Layer 7 of a small transformer language model trained on English Wikipedia (10 layers, counted from 0, width 96).
A neuron's activation on a vector x is GELU(weights . x + bias), where the dot is the dot product.

Input weights of the MLP neurons that the questions are about. A number n stands for (n - 500) times 0.00091.
n4 (bias -0.018): 599,309,414,487,612,466,426,558,462,486,503,575,598,384,467,500,466,405,566,612,527,438,523,569,746,479,390,368,461,526,424,311,532,537,604,546,330,561,426,453,388,327,465,598,678,426,361,404,469,552,268,400,537,648,539,481,606,528,534,503,423,711,600,503,592,725,514,580,750,531,506,622,516,621,448,380,573,725,547,456,417,568,517,705,288,438,650,356,598,418,425,296,639,632,530,517
n49 (bias -0.027): 420,286,473,528,593,402,467,472,292,660,614,477,525,359,682,598,641,421,550,421,370,343,279,773,112,542,688,289,511,363,708,320,511,467,414,573,548,398,447,633,594,589,508,424,450,286,667,649,496,583,306,742,449,444,538,602,539,202,500,337,615,384,736,543,523,433,597,560,473,572,479,475,652,526,577,646,565,572,456,444,523,561,567,440,339,408,480,673,324,627,471,456,473,581,357,670
n80 (bias -0.028): 172,624,690,656,445,377,503,813,592,466,519,601,619,585,533,511,367,616,643,390,574,486,461,558,281,559,858,580,439,360,423,298,556,548,465,329,612,571,593,617,528,556,610,398,387,493,591,397,687,350,283,697,324,406,450,614,423,562,563,478,578,594,608,511,485,480,519,536,536,480,460,341,575,581,514,578,410,475,434,422,334,518,559,560,309,431,587,696,429,627,555,521,548,212,420,601
n82 (bias -0.019): 508,563,546,304,657,464,543,634,332,432,422,397,556,690,466,504,425,478,454,526,594,618,466,431,579,339,383,485,773,538,386,620,618,579,412,332,71,642,391,558,209,485,359,400,588,260,298,409,729,471,508,609,453,445,530,541,615,525,543,327,645,635,621,608,214,573,464,541,489,496,309,557,500,518,405,628,568,594,471,692,589,534,801,507,458,540,429,492,511,294,409,396,415,366,680,367
n85 (bias -0.013): 453,575,370,549,319,503,606,260,390,682,316,487,500,520,581,544,418,472,309,575,474,526,456,641,399,457,657,460,478,658,503,523,550,473,478,551,355,472,554,503,487,546,538,602,565,397,466,429,595,515,411,439,689,389,541,487,613,537,616,400,536,560,577,204,474,532,554,572,573,479,515,437,494,394,516,470,580,402,503,166,604,324,826,494,605,399,570,575,422,500,692,576,254,587,535,503
n140 (bias -0.038): 299,525,466,341,546,508,448,709,451,493,303,274,618,325,382,619,595,263,568,525,608,500,268,316,367,651,729,363,487,562,496,483,783,465,459,534,480,220,376,632,455,552,492,292,424,305,496,477,376,543,444,700,248,698,434,607,513,420,647,432,629,409,761,496,336,627,377,562,354,559,430,657,683,675,379,607,437,521,488,586,700,496,474,586,333,652,836,731,712,374,432,698,360,572,462,690
n142 (bias -0.044): 654,419,450,356,324,468,360,587,321,497,461,489,334,604,633,504,629,448,313,634,625,319,387,413,530,507,631,460,368,485,270,462,310,418,265,603,438,612,444,564,441,442,570,528,722,527,551,636,677,407,602,656,623,701,421,526,596,409,687,519,656,729,660,477,299,705,568,474,843,379,327,496,211,485,458,554,659,534,471,418,438,322,496,563,451,471,709,484,528,295,486,554,435,523,340,504
n144 (bias -0.028): 324,393,667,417,611,328,709,610,483,547,504,580,450,513,917,500,185,554,662,728,539,542,538,466,483,299,557,561,639,237,459,483,716,504,680,398,626,583,408,687,682,724,434,464,696,469,398,469,452,532,426,456,343,533,391,446,722,399,530,440,735,531,354,586,538,256,584,409,466,508,382,694,370,504,551,699,425,458,650,448,474,361,652,525,483,359,685,444,480,644,496,184,94,440,538,652
n150 (bias -0.027): 465,467,568,389,470,359,535,670,496,434,477,280,507,701,519,438,556,337,391,734,408,415,478,489,474,487,607,418,667,334,611,254,540,605,305,586,690,408,713,515,755,450,489,643,511,454,640,287,564,349,281,511,461,511,308,529,688,432,684,583,370,376,443,526,470,459,441,368,382,486,600,510,578,645,307,435,636,610,629,316,382,533,619,562,277,436,605,416,549,657,390,630,327,601,219,561
n190 (bias -0.044): 400,504,676,198,620,331,491,648,423,239,345,477,563,701,417,585,439,379,634,680,764,669,532,422,813,653,430,205,459,523,270,439,686,491,558,201,367,310,346,637,469,606,603,264,630,670,681,390,553,400,301,286,771,575,632,850,625,417,420,458,368,581,553,691,523,618,500,405,454,577,415,646,650,255,619,448,602,500,575,353,463,605,853,388,468,364,457,636,689,408,391,348,315,306,555,613
n191 (bias -0.041): 134,145,692,641,545,386,404,525,349,425,479,605,456,775,423,563,447,535,541,460,691,411,456,516,596,580,737,383,645,376,481,393,621,515,563,411,539,572,185,510,417,558,417,341,606,467,453,448,539,305,413,581,357,473,616,658,512,419,467,606,425,366,492,603,415,708,453,460,520,258,432,515,556,571,444,359,370,651,807,721,377,528,691,611,536,284,483,653,538,338,735,523,435,630,589,180
n213 (bias -0.022): 730,418,549,331,561,413,538,404,421,548,295,504,405,264,484,527,553,426,569,433,636,584,591,648,476,572,612,176,727,611,612,602,477,459,597,496,446,500,492,713,563,415,602,125,723,657,365,600,642,640,326,584,726,241,488,292,524,661,393,334,347,588,504,679,396,489,239,232,524,549,448,455,611,679,520,586,354,504,639,529,341,496,743,685,408,420,371,611,583,428,500,538,427,500,552,422
n231 (bias -0.021): 419,508,674,345,500,384,581,810,460,358,140,463,608,741,590,332,631,357,385,424,550,317,581,447,621,515,575,610,610,532,228,342,464,665,377,389,158,335,593,530,392,319,448,416,682,643,413,429,395,492,403,644,718,484,326,612,735,199,660,550,567,428,586,562,455,597,509,488,581,557,462,683,290,464,716,588,689,548,638,555,525,390,605,388,414,469,658,671,466,397,539,585,314,545,414,424
n246 (bias -0.035): 488,470,669,418,354,457,384,437,623,577,325,519,694,570,431,437,640,426,554,578,527,500,274,595,594,497,401,281,697,248,548,446,669,403,471,294,452,373,264,626,519,441,381,443,596,359,493,514,551,636,488,533,587,456,541,340,446,340,524,538,692,773,682,635,420,388,552,448,496,382,507,699,534,363,606,753,649,612,412,669,508,473,496,254,743,554,555,737,660,317,409,507,465,565,237,480
n253 (bias -0.031): 362,412,398,323,540,500,439,563,581,466,423,493,359,526,428,672,436,402,464,482,570,446,582,478,489,561,617,566,700,504,289,679,583,534,573,363,424,564,224,491,665,320,721,470,688,582,597,540,407,534,574,421,558,355,532,823,598,346,618,540,541,496,624,416,421,428,375,401,603,540,563,433,447,730,414,562,621,405,700,411,493,532,522,465,679,246,493,441,561,561,538,157,395,547,305,615
n272 (bias -0.038): 545,508,562,710,478,126,500,672,295,367,620,235,722,491,509,657,303,420,662,670,710,409,345,278,513,954,667,291,617,345,299,231,458,365,412,618,500,474,607,468,342,508,789,484,575,392,265,512,392,418,504,537,376,504,324,453,513,350,518,632,531,663,546,535,361,572,605,406,560,524,346,646,358,821,478,358,554,615,412,428,372,300,353,560,405,616,541,611,569,544,558,438,597,395,491,558
n281 (bias -0.031): 566,461,644,638,436,466,530,698,426,621,394,259,554,552,942,705,597,396,520,578,455,476,551,555,437,521,466,378,512,653,454,379,408,329,554,727,420,422,328,484,593,645,473,226,616,459,359,329,489,444,324,663,594,626,480,438,604,216,614,360,663,265,762,500,448,674,521,375,551,452,379,644,457,512,563,658,482,687,492,631,605,619,260,356,417,553,566,528,485,253,319,391,440,636,420,398
n283 (bias -0.043): 539,518,511,488,466,539,560,477,529,601,270,325,650,849,797,434,461,449,364,489,412,396,467,530,382,628,414,561,489,552,446,564,551,465,366,410,615,445,356,425,420,723,409,476,534,643,414,476,475,637,442,340,678,374,441,504,719,425,369,549,754,578,676,511,384,610,543,456,548,458,379,497,548,551,656,576,577,427,601,304,234,373,500,603,366,393,753,420,878,395,575,472,591,451,301,362
n292 (bias -0.033): 352,423,424,500,523,542,482,523,287,309,611,167,524,489,466,412,648,423,413,687,654,448,292,530,374,604,575,381,500,559,103,561,453,391,471,267,478,415,459,488,423,677,664,300,508,461,669,497,654,613,458,532,400,399,548,734,609,575,604,485,712,710,443,606,586,438,575,460,634,409,517,524,544,340,336,458,693,533,489,500,496,295,373,504,496,564,539,580,500,538,347,610,674,700,609,311
n297 (bias -0.038): 393,296,515,488,366,392,626,662,463,561,266,599,500,585,576,493,314,589,630,418,535,375,538,268,530,497,580,438,557,755,709,508,610,300,651,588,387,586,594,616,686,537,448,614,638,402,430,437,504,672,414,540,511,361,662,422,408,445,551,500,563,654,602,728,473,392,188,459,613,511,232,596,447,548,299,710,398,679,606,465,407,538,379,489,428,333,619,706,493,634,670,245,496,576,649,594
n315 (bias -0.039): 368,621,571,523,439,371,557,500,394,557,503,398,607,348,631,432,551,633,503,587,529,285,390,586,613,634,500,418,434,374,570,251,485,482,571,356,506,475,450,439,363,509,587,411,462,461,540,436,400,470,615,433,515,632,566,460,474,330,651,388,644,483,363,497,567,459,557,484,408,387,506,458,374,497,509,780,409,528,650,303,487,548,432,634,598,734,755,461,607,704,524,671,458,529,366,510
n322 (bias -0.039): 451,373,690,459,679,490,600,549,145,414,378,543,467,728,544,447,469,426,511,493,455,309,507,373,303,454,486,656,306,429,483,261,710,578,399,340,573,678,511,614,532,639,641,355,365,507,584,477,438,401,612,410,431,444,614,468,540,604,616,518,600,568,462,489,504,414,367,436,389,666,530,869,536,472,424,459,477,571,639,399,434,623,463,535,648,376,685,452,524,391,441,534,317,555,689,727
n331 (bias -0.064): 449,524,679,293,769,539,555,534,323,350,369,311,732,667,636,500,496,652,554,480,542,578,655,619,374,537,464,619,430,496,492,613,560,461,532,248,266,589,152,497,343,365,725,262,770,275,472,523,700,519,517,716,484,528,508,472,774,516,470,537,716,581,433,508,508,376,457,573,614,500,382,635,496,520,430,740,515,520,445,542,266,521,686,359,344,335,470,790,535,298,453,449,238,632,541,424
n339 (bias -0.035): 581,538,472,476,716,327,337,638,305,401,484,449,696,623,394,237,419,466,579,515,388,376,488,625,685,682,564,579,628,750,553,262,496,427,640,469,263,431,227,572,473,391,690,26,579,621,350,468,507,393,596,373,530,553,377,347,516,604,544,630,492,630,429,488,473,604,467,565,430,317,518,474,384,477,411,640,472,619,477,383,294,496,668,481,578,429,679,612,591,422,708,537,453,555,606,448
n341 (bias -0.035): 475,662,660,557,524,593,650,516,574,500,383,370,385,604,413,535,422,458,90,608,459,551,563,543,465,475,466,360,516,601,462,456,634,415,653,357,409,741,340,589,438,911,373,330,703,561,283,671,496,489,362,624,813,492,617,253,600,515,508,384,370,492,447,464,247,525,662,364,500,507,357,637,488,477,327,443,384,469,557,520,677,311,480,500,606,632,393,653,511,337,673,395,408,631,528,634
n350 (bias -0.023): 517,646,532,529,327,380,560,467,572,516,432,567,494,548,471,329,527,519,551,646,458,294,434,725,519,332,683,585,607,368,341,487,503,554,543,430,482,538,722,505,550,497,422,292,673,457,466,442,470,575,575,606,736,417,588,522,522,448,631,564,520,672,366,461,284,631,553,519,636,441,556,610,324,435,434,555,506,516,717,307,578,582,611,531,440,473,401,396,622,388,488,398,433,567,599,395
n359 (bias -0.034): 233,453,735,690,421,490,490,539,654,544,493,449,444,594,583,500,510,347,369,403,620,493,432,712,473,491,490,418,411,588,272,382,556,584,573,682,536,534,574,406,594,447,594,442,662,440,632,453,418,487,518,559,422,253,287,366,414,523,616,293,574,571,264,583,514,553,486,335,612,519,532,327,334,636,411,461,427,493,477,553,580,596,479,574,391,448,810,538,692,476,719,545,462,586,534,581
n365 (bias -0.028): 402,142,388,524,722,552,721,418,287,547,637,457,378,740,658,404,411,523,385,662,362,520,469,366,317,518,360,477,476,590,603,524,637,515,713,437,280,368,391,633,662,709,608,526,556,301,572,471,571,556,557,601,523,280,445,461,488,466,516,428,682,508,549,732,516,590,347,693,688,419,390,651,422,316,516,484,679,667,394,407,416,370,456,284,626,429,422,645,371,433,399,392,512,726,314,597
n371 (bias -0.034): 500,427,652,354,609,626,460,747,377,401,526,367,546,453,399,267,177,537,492,561,470,483,566,371,558,474,448,480,612,384,520,377,702,437,649,190,436,599,265,540,553,576,459,582,428,522,556,373,404,760,470,508,392,448,554,512,749,524,530,517,788,630,624,564,429,485,561,389,429,699,248,598,252,561,292,833,600,496,524,371,445,525,466,856,325,352,404,560,578,651,568,212,323,517,651,741
n374 (bias -0.057): 373,536,451,312,590,527,438,525,345,342,321,350,441,739,802,702,760,461,406,564,600,351,464,220,416,580,555,558,577,500,281,409,527,458,547,309,277,652,412,657,500,367,456,572,664,475,527,429,616,772,362,473,686,258,492,480,496,205,529,451,579,774,523,656,472,537,236,396,516,568,462,674,524,453,540,450,630,640,395,513,611,569,716,377,658,539,432,703,572,512,330,343,295,602,598,584

Each question shows a token from some text and the vector x that enters the MLP there. A number n stands for (n - 500) times 0.019.

"\n": 519,515,525,496,492,536,508,470,543,614,417,537,501,487,646,524,597,401,514,489,442,489,546,485,455,446,465,531,493,501,499,604,506,435,504,496,522,510,500,125,551,514,488,405,498,464,496,482,455,499,506,497,477,503,434,499,540,576,521,476,492,526,432,568,471,644,558,479,467,512,554,596,468,524,517,443,562,433,434,467,480,459,508,462,503,541,492,510,589,496,492,564,496,483,503,521
Which neuron lights up most? n283

"able": 527,565,464,455,490,468,510,466,555,461,433,653,435,486,495,546,468,502,543,551,458,566,610,454,459,343,540,482,418,531,469,652,451,444,561,549,473,479,467,380,437,644,488,453,502,479,593,554,458,449,450,532,424,400,560,585,541,592,465,497,570,431,520,489,462,548,580,587,470,491,465,519,578,324,486,454,353,569,343,505,532,554,490,487,565,616,512,443,534,564,591,429,550,486,559,424
Which neuron fires most, and how strongly? n341, at about 0.97

" with": 521,473,488,485,499,525,505,494,478,542,367,582,541,562,452,482,534,551,484,600,484,547,576,489,440,187,520,532,531,451,577,550,562,713,434,550,418,554,507,300,522,435,459,529,507,427,539,598,439,541,397,474,487,589,472,465,467,469,485,564,525,442,533,496,511,510,545,486,515,517,478,543,466,498,551,445,538,426,499,585,502,531,478,566,539,463,439,473,485,545,473,507,502,437,445,550
Which neuron lights up most? n231

",": 583,464,477,504,552,530,529,449,437,448,517,508,404,468,504,473,596,477,513,505,416,495,529,435,581,191,494,489,581,502,517,500,509,669,446,534,461,461,532,301,485,531,434,490,525,577,509,507,490,553,440,451,522,504,499,447,488,487,510,530,468,525,510,490,524,556,583,612,477,525,547,574,495,387,625,593,625,443,424,555,486,458,597,514,546,428,533,502,488,505,474,499,484,429,507,520
Which neuron lights up most? n231

"-": 592,532,576,516,479,398,519,529,532,632,579,440,418,410,440,543,553,480,548,471,371,502,470,510,611,374,549,528,550,491,525,581,479,491,512,427,525,608,533,288,579,571,467,449,482,469,492,438,366,579,558,380,624,452,507,542,423,518,540,505,504,488,453,570,545,522,374,569,490,488,468,543,465,574,503,396,582,515,323,512,568,517,454,499,575,530,478,498,531,542,480,501,460,453,541,436
Which neuron lights up most? n350

"par": 449,476,499,568,468,488,535,433,476,511,658,568,514,505,495,322,564,416,501,535,343,451,533,558,479,520,315,598,549,531,473,464,536,518,449,556,573,521,539,424,531,397,443,573,598,520,554,661,480,463,469,472,520,472,517,473,472,571,334,667,444,467,558,494,527,426,551,612,510,503,481,509,629,496,485,428,498,478,502,491,526,576,480,463,413,423,534,439,344,580,496,403,505,493,522,607
The two highest activations, in order: n49, n4

"es": 487,474,527,518,498,535,519,501,506,584,452,525,475,481,579,489,568,484,500,521,491,436,537,525,463,332,515,522,498,490,513,530,560,489,536,515,516,511,501,51,552,517,499,452,521,449,482,489,490,495,485,507,474,481,487,522,543,553,507,476,513,512,532,572,487,612,512,476,522,514,506,553,492,497,483,523,551,551,462,496,470,501,502,481,516,495,537,518,485,489,494,506,484,491,485,510
Which neuron lights up most? n281

" F": 477,498,489,516,551,540,442,480,516,542,449,460,524,510,295,623,575,528,514,399,553,528,465,469,407,564,464,548,434,529,527,455,531,544,437,537,603,449,481,186,554,352,483,542,510,514,512,581,451,511,429,469,524,591,508,474,497,493,470,492,473,435,467,407,590,510,512,446,459,509,514,438,524,524,558,499,617,519,424,575,542,505,561,499,550,484,444,543,415,575,572,555,574,530,485,554
Which neuron lights up most? n49

"i": 536,472,433,538,494,583,411,477,510,494,673,457,488,525,501,500,427,439,570,384,385,492,574,530,631,473,475,485,475,532,476,499,500,582,454,514,543,455,522,287,419,526,450,653,588,536,448,407,489,524,586,559,481,460,423,491,438,528,432,533,418,537,491,478,601,516,471,545,492,617,576,470,545,481,517,378,456,528,480,528,591,571,501,518,536,666,512,425,540,397,439,454,532,339,590,522
Which neuron lights up most? n4

" 1998": 477,498,500,448,379,496,514,444,439,536,558,527,378,387,514,562,544,546,495,458,554,490,534,437,457,271,530,513,440,527,508,575,451,483,464,508,679,520,528,350,451,464,501,439,650,584,526,610,513,503,473,480,551,586,580,440,468,509,523,490,452,526,480,423,571,475,490,566,541,542,506,455,514,536,481,543,571,516,308,561,501,563,559,481,528,362,465,585,410,470,551,454,518,509,610,560
Which three neurons fire most, strongest first? n142, n85, n213

" f": 603,540,506,494,566,610,458,482,535,461,423,534,491,483,439,543,468,521,510,416,573,514,491,467,398,484,504,519,547,485,554,442,481,540,488,600,621,527,449,244,461,309,450,566,528,624,602,574,476,509,430,522,496,604,437,405,641,515,426,549,495,465,465,471,636,420,490,438,509,509,457,544,514,542,443,501,545,421,401,578,439,588,508,554,528,495,465,516,397,521,559,487,483,539,495,492
Which three neurons fire most, strongest first? n331, n371, n150

" ": 515,562,495,450,443,534,500,499,585,360,532,463,453,391,570,569,573,493,595,497,519,460,493,461,446,495,504,523,531,497,549,507,524,426,457,489,526,528,524,334,518,486,408,527,536,526,534,565,478,528,425,456,524,534,508,444,456,554,541,503,524,463,476,505,507,470,486,556,542,544,616,555,434,549,551,543,569,357,298,498,443,555,503,433,478,798,443,533,339,468,512,471,502,505,556,485
Which neuron lights up most? n374

" pro": 602,513,510,436,532,435,402,430,526,572,550,493,459,453,519,445,523,457,560,471,497,442,493,573,610,539,523,508,562,525,588,422,519,500,522,597,637,543,415,323,466,406,496,467,433,707,435,541,461,530,544,367,505,569,486,436,590,572,418,568,490,502,505,479,502,512,519,564,471,598,443,476,507,630,513,477,498,329,339,521,445,437,431,615,450,525,488,525,512,539,501,572,498,382,457,537
Which neuron lights up most? n339

" de": 511,503,502,615,578,443,405,392,519,566,576,462,516,414,525,577,558,450,548,479,550,457,516,474,548,434,494,554,586,509,490,519,567,562,530,600,464,446,467,235,580,358,539,563,433,497,479,600,513,440,598,488,489,489,504,473,513,575,456,534,602,396,471,479,520,442,522,496,550,470,437,596,514,620,474,511,552,403,339,503,490,493,423,568,432,552,457,564,512,522,477,580,461,490,396,444
Which neuron lights up most? n272

" |": 536,444,503,544,496,534,494,495,513,592,571,556,493,412,466,589,532,435,511,485,522,593,525,542,563,191,619,479,499,464,501,497,527,514,434,580,459,520,439,397,511,433,455,541,501,517,548,398,476,433,455,436,617,508,529,540,483,579,359,511,429,522,534,507,440,622,507,491,512,538,570,466,519,457,399,501,478,551,436,514,422,559,372,455,637,551,462,461,516,450,522,609,494,527,600,463
The two highest activations, in order: n4, n191

"ix": 439,537,531,423,433,423,438,452,535,461,507,619,550,431,413,510,539,503,581,478,545,598,646,407,476,483,546,473,473,586,522,445,570,516,476,536,488,503,560,300,579,514,488,586,463,380,541,525,499,539,474,438,571,441,469,612,544,531,453,527,487,555,506,538,399,425,623,587,567,567,386,402,461,500,503,418,455,548,338,513,529,505,518,585,556,537,462,351,431,545,491,430,488,474,604,614
Which neuron lights up most? n371

"v": 456,470,531,559,431,577,513,538,476,527,504,480,498,470,549,474,518,479,508,531,450,499,535,524,481,394,536,505,497,463,593,558,540,421,474,505,483,504,531,65,531,528,498,479,566,527,483,481,491,462,463,500,481,518,476,511,557,558,496,531,490,433,529,583,528,571,494,517,505,520,502,500,489,469,551,485,557,543,431,506,445,577,519,486,518,474,458,584,458,439,487,496,497,565,528,553
Which neuron lights up most? n281

" Ma": 518,539,443,567,572,508,473,500,543,485,580,411,518,523,307,636,466,491,455,630,488,521,579,420,485,373,551,537,431,448,460,596,550,512,436,543,438,492,510,255,425,413,498,602,460,517,560,526,552,463,564,591,510,568,574,531,530,527,431,582,488,530,526,444,423,455,654,493,518,506,591,435,467,396,493,483,491,414,462,496,504,452,446,504,557,602,561,519,514,430,471,588,541,416,533,427
Which neuron fires most, and how strongly? n292, at about 1.2

".": 552,539,470,474,449,518,528,528,495,492,498,492,485,457,682,530,565,478,531,453,468,499,508,440,484,374,472,573,554,479,536,558,452,590,476,462,571,540,511,217,451,572,499,485,394,419,524,501,434,507,524,472,516,484,421,425,528,507,514,528,534,560,423,536,404,603,573,466,475,574,614,549,480,414,513,512,708,352,484,476,551,463,481,492,552,512,445,516,528,518,487,531,506,462,511,515
Which neuron lights up most? n283

" he": 624,520,519,482,495,483,466,466,432,632,411,537,487,588,592,477,642,416,640,408,437,382,563,472,535,405,532,491,568,536,449,488,446,588,533,605,456,419,613,295,514,535,523,497,557,628,482,570,530,520,401,496,578,466,405,500,541,539,501,466,515,515,596,482,426,487,523,492,463,560,501,457,512,481,572,436,534,446,359,567,579,495,522,517,552,466,492,471,412,472,463,463,545,428,400,426
Which neuron lights up most? n231

"p": 572,541,485,406,529,678,512,648,529,508,523,470,417,434,375,459,472,465,512,463,402,556,455,480,565,384,582,532,548,594,548,484,451,496,544,513,520,545,533,510,610,441,479,566,473,538,531,539,376,427,530,372,432,541,597,378,486,612,372,565,482,577,560,408,424,511,443,467,476,615,483,473,584,597,338,504,583,471,508,489,442,473,462,453,543,431,508,344,462,560,523,513,515,505,510,619
Which neuron fires most, and how strongly? n371, at about 2.9

" P": 431,551,454,474,554,528,423,409,544,512,494,490,455,482,449,515,652,481,491,460,461,546,532,575,447,585,485,479,431,520,536,412,525,544,432,576,551,471,564,423,511,368,462,496,527,497,497,363,497,440,620,344,533,550,588,436,495,536,355,651,472,493,603,547,423,618,493,604,406,608,596,454,557,471,506,438,546,515,523,564,318,425,468,463,628,559,488,566,483,556,421,458,552,493,498,435
Which neuron lights up most? n339

" G": 475,490,467,623,509,529,504,440,573,520,469,466,463,573,396,624,604,453,525,453,506,518,548,518,532,631,492,545,442,475,559,467,469,568,444,665,545,409,583,377,423,467,467,458,506,445,532,405,600,508,498,414,533,522,579,494,419,435,346,497,449,469,577,530,557,637,504,477,442,468,667,491,565,525,533,306,490,476,485,509,399,491,594,452,570,577,486,461,445,450,417,524,531,462,547,375
Which neuron lights up most? n191

"age": 398,600,508,483,467,469,513,417,520,405,550,522,488,572,505,445,584,560,674,449,372,591,561,466,505,513,438,527,466,513,478,598,560,649,544,483,587,389,507,490,492,378,538,533,596,466,431,496,461,535,578,337,460,485,616,496,408,526,442,503,398,594,546,555,534,482,518,467,508,531,492,481,559,342,473,356,370,451,401,563,518,547,491,498,599,526,574,553,458,449,428,443,497,635,543,493
Which three neurons fire most, strongest first? n190, n374, n246

"ly": 561,540,619,456,437,502,564,505,523,579,512,650,368,472,443,424,574,516,425,534,516,507,587,567,573,263,467,478,548,491,557,528,512,542,553,560,462,440,497,344,569,550,458,478,476,575,418,537,479,479,443,456,540,424,452,499,562,558,508,549,456,448,514,477,649,420,486,449,449,608,427,582,585,424,612,469,444,479,536,539,463,524,582,617,450,484,492,421,416,524,465,467,494,457,514,430
Which neuron lights up most? n213

"\"": 428,540,493,557,426,549,549,475,447,550,539,527,520,418,526,519,551,522,397,589,535,415,514,525,536,243,456,514,510,592,427,517,449,506,469,586,543,456,594,211,447,559,559,431,456,524,550,551,422,537,523,498,547,477,512,420,512,437,529,569,580,523,441,405,584,487,577,456,464,571,517,517,604,533,505,508,499,515,428,530,511,523,537,462,560,478,479,483,489,543,504,472,462,450,564,544
Which three neurons fire most, strongest first? n85, n359, n350

" on": 455,480,488,498,509,488,576,429,557,540,484,529,445,570,463,524,555,502,523,649,427,527,533,514,457,253,419,486,486,473,577,421,522,660,590,592,477,490,488,299,568,437,491,498,439,446,576,649,416,454,549,470,474,570,579,542,496,470,461,461,492,485,420,510,494,485,513,490,528,537,499,551,477,626,477,491,491,436,366,540,454,560,418,535,475,582,488,452,514,600,495,552,444,456,564,517
Which neuron lights up most? n359

"s": 543,503,476,537,483,557,441,494,519,538,464,634,333,395,509,551,589,547,519,522,462,440,489,525,508,249,464,560,535,536,561,476,601,558,578,524,526,493,532,215,487,476,451,525,452,528,474,610,435,513,552,492,514,464,477,501,564,533,461,504,518,453,469,513,501,494,439,540,497,481,519,593,521,465,526,598,522,488,571,602,556,493,491,531,507,396,537,449,465,441,483,454,468,473,558,460
Which neuron lights up most? n350

"|": 599,516,477,489,484,438,448,507,563,681,689,563,421,486,421,480,535,460,516,538,413,451,530,484,566,366,407,562,434,465,586,601,456,476,517,553,573,561,483,317,534,535,423,500,452,461,523,457,401,531,483,415,512,483,471,508,464,529,465,557,462,555,541,503,437,505,463,407,521,516,549,514,504,440,403,535,550,601,363,456,460,606,473,481,461,600,448,425,614,643,482,533,514,583,527,497
Which neuron lights up most? n4

" a": 526,497,479,445,555,417,361,490,429,638,586,435,448,492,500,539,487,501,502,482,479,469,550,508,443,304,486,536,529,479,449,567,574,560,432,481,559,551,571,257,533,471,507,630,609,620,515,532,500,530,450,513,476,599,442,370,465,489,471,519,652,434,475,549,512,494,556,435,513,537,475,507,591,522,472,525,446,491,414,530,445,483,461,601,539,571,512,461,566,475,509,505,546,460,482,451
Which neuron lights up most? n283

" high": 540,581,551,545,461,484,550,559,633,532,488,548,503,499,559,538,484,509,591,460,548,522,596,423,386,368,476,512,520,431,458,454,532,492,445,552,579,498,503,238,533,454,425,521,531,584,405,553,443,541,489,395,504,539,432,466,454,503,423,562,480,438,458,496,596,404,590,549,542,642,387,535,535,561,468,533,429,467,444,564,399,548,500,638,576,522,502,450,466,576,500,463,461,430,530,505
Which neuron fires most, and how strongly? n144, at about 2.7

"ies": 549,481,460,465,480,525,503,497,486,517,376,665,341,439,532,518,609,622,516,508,494,388,571,521,547,299,492,510,522,480,570,579,441,521,594,560,453,410,577,315,451,590,426,545,382,455,437,588,493,509,528,452,482,526,481,532,540,597,567,434,439,524,432,547,539,470,506,597,436,506,540,473,580,418,641,506,481,436,512,585,552,529,472,541,478,490,540,435,419,522,497,471,523,523,529,428
Which neuron fires most, and how strongly? n350, at about 0.1

"d": 460,595,523,480,446,463,563,538,512,571,462,404,594,441,399,549,401,426,510,364,499,609,576,572,484,380,580,504,454,498,596,598,516,475,507,564,453,428,515,348,455,449,508,568,460,481,616,504,419,521,584,508,546,538,478,611,645,597,479,544,406,427,541,500,550,404,388,583,415,602,460,540,508,466,543,515,403,476,425,533,439,505,448,491,532,516,399,502,484,599,428,432,532,494,635,492
The two highest activations, in order: n371, n331

" —": 560,569,419,414,525,532,519,533,501,647,408,587,422,420,544,623,593,466,552,417,449,481,526,483,484,363,584,480,531,532,553,486,550,536,462,596,410,469,553,423,457,433,545,476,405,472,640,320,410,476,515,449,421,537,553,469,480,519,407,605,458,403,560,427,538,618,459,576,475,543,611,464,606,469,462,501,442,541,476,552,413,436,492,401,565,539,506,497,503,519,473,532,560,414,576,584
Which neuron lights up most? n140

" to": 559,562,508,453,544,484,505,543,392,522,409,570,495,530,372,514,571,522,450,459,615,581,545,546,377,256,388,557,536,460,555,534,535,696,526,506,512,470,573,287,530,518,451,546,509,545,533,556,500,454,493,403,510,516,576,609,465,464,419,424,513,391,512,489,456,515,472,445,504,579,515,520,466,476,614,483,499,442,517,528,522,479,476,546,543,551,405,510,479,507,484,545,483,460,497,554
Which neuron fires most, and how strongly? n82, at about 0.69

" 17": 521,430,481,450,518,474,550,515,581,618,616,589,463,466,541,604,571,499,594,383,422,585,526,525,447,326,525,443,507,501,591,484,585,559,496,483,546,463,567,366,520,389,428,374,461,563,552,387,574,468,495,509,428,480,568,514,507,553,420,497,451,497,546,493,551,563,493,538,482,538,523,383,487,510,400,421,482,542,345,608,405,489,517,414,604,545,458,457,445,490,585,490,602,438,587,541
Which neuron fires most, and how strongly? n80, at about 1.1

" League": 470,630,472,466,436,446,494,396,523,545,597,532,425,403,545,617,539,500,491,505,504,431,547,450,514,484,455,513,436,460,469,607,452,604,505,510,497,540,516,323,502,407,472,435,464,558,501,453,485,388,560,447,431,520,535,552,498,475,504,508,372,436,559,447,504,573,446,703,505,491,516,541,638,422,476,421,497,374,507,483,509,606,485,593,548,543,558,504,484,636,574,448,368,512,680,522
Which three neurons fire most, strongest first? n85, n253, n315

"op": 462,536,531,454,473,462,416,510,565,447,541,477,387,495,372,595,508,608,457,513,496,614,549,486,602,449,491,534,589,616,483,452,538,525,510,553,521,537,468,378,569,517,476,562,412,475,579,467,461,425,573,412,500,512,581,467,468,493,470,449,542,464,521,489,424,526,583,547,308,418,433,505,356,553,431,434,547,496,473,607,472,633,426,459,535,378,494,572,428,649,497,577,517,531,669,484
Which neuron lights up most? n371

";": 559,498,526,494,501,562,520,476,491,571,417,523,443,502,579,502,585,452,509,533,440,450,523,504,546,195,507,535,562,460,558,556,549,612,459,529,516,503,504,190,500,532,487,487,507,465,479,442,436,496,488,487,511,469,496,521,511,528,521,483,478,566,509,492,470,613,567,464,519,540,502,534,466,468,562,530,630,457,422,482,531,495,504,494,515,507,445,554,489,489,478,517,490,436,503,536
Which neuron fires most, and how strongly? n350, at about 2

"al": 449,423,581,620,505,568,514,535,548,428,530,584,354,629,437,449,493,569,444,493,549,553,464,406,510,491,445,555,477,455,457,490,567,538,508,522,451,528,525,400,523,453,419,658,370,471,588,573,442,471,507,487,414,452,552,490,462,543,454,523,622,316,555,539,432,543,619,565,499,468,538,464,426,488,512,529,412,442,307,592,600,557,472,495,571,521,373,482,491,584,617,476,444,505,560,509
Which neuron lights up most? n371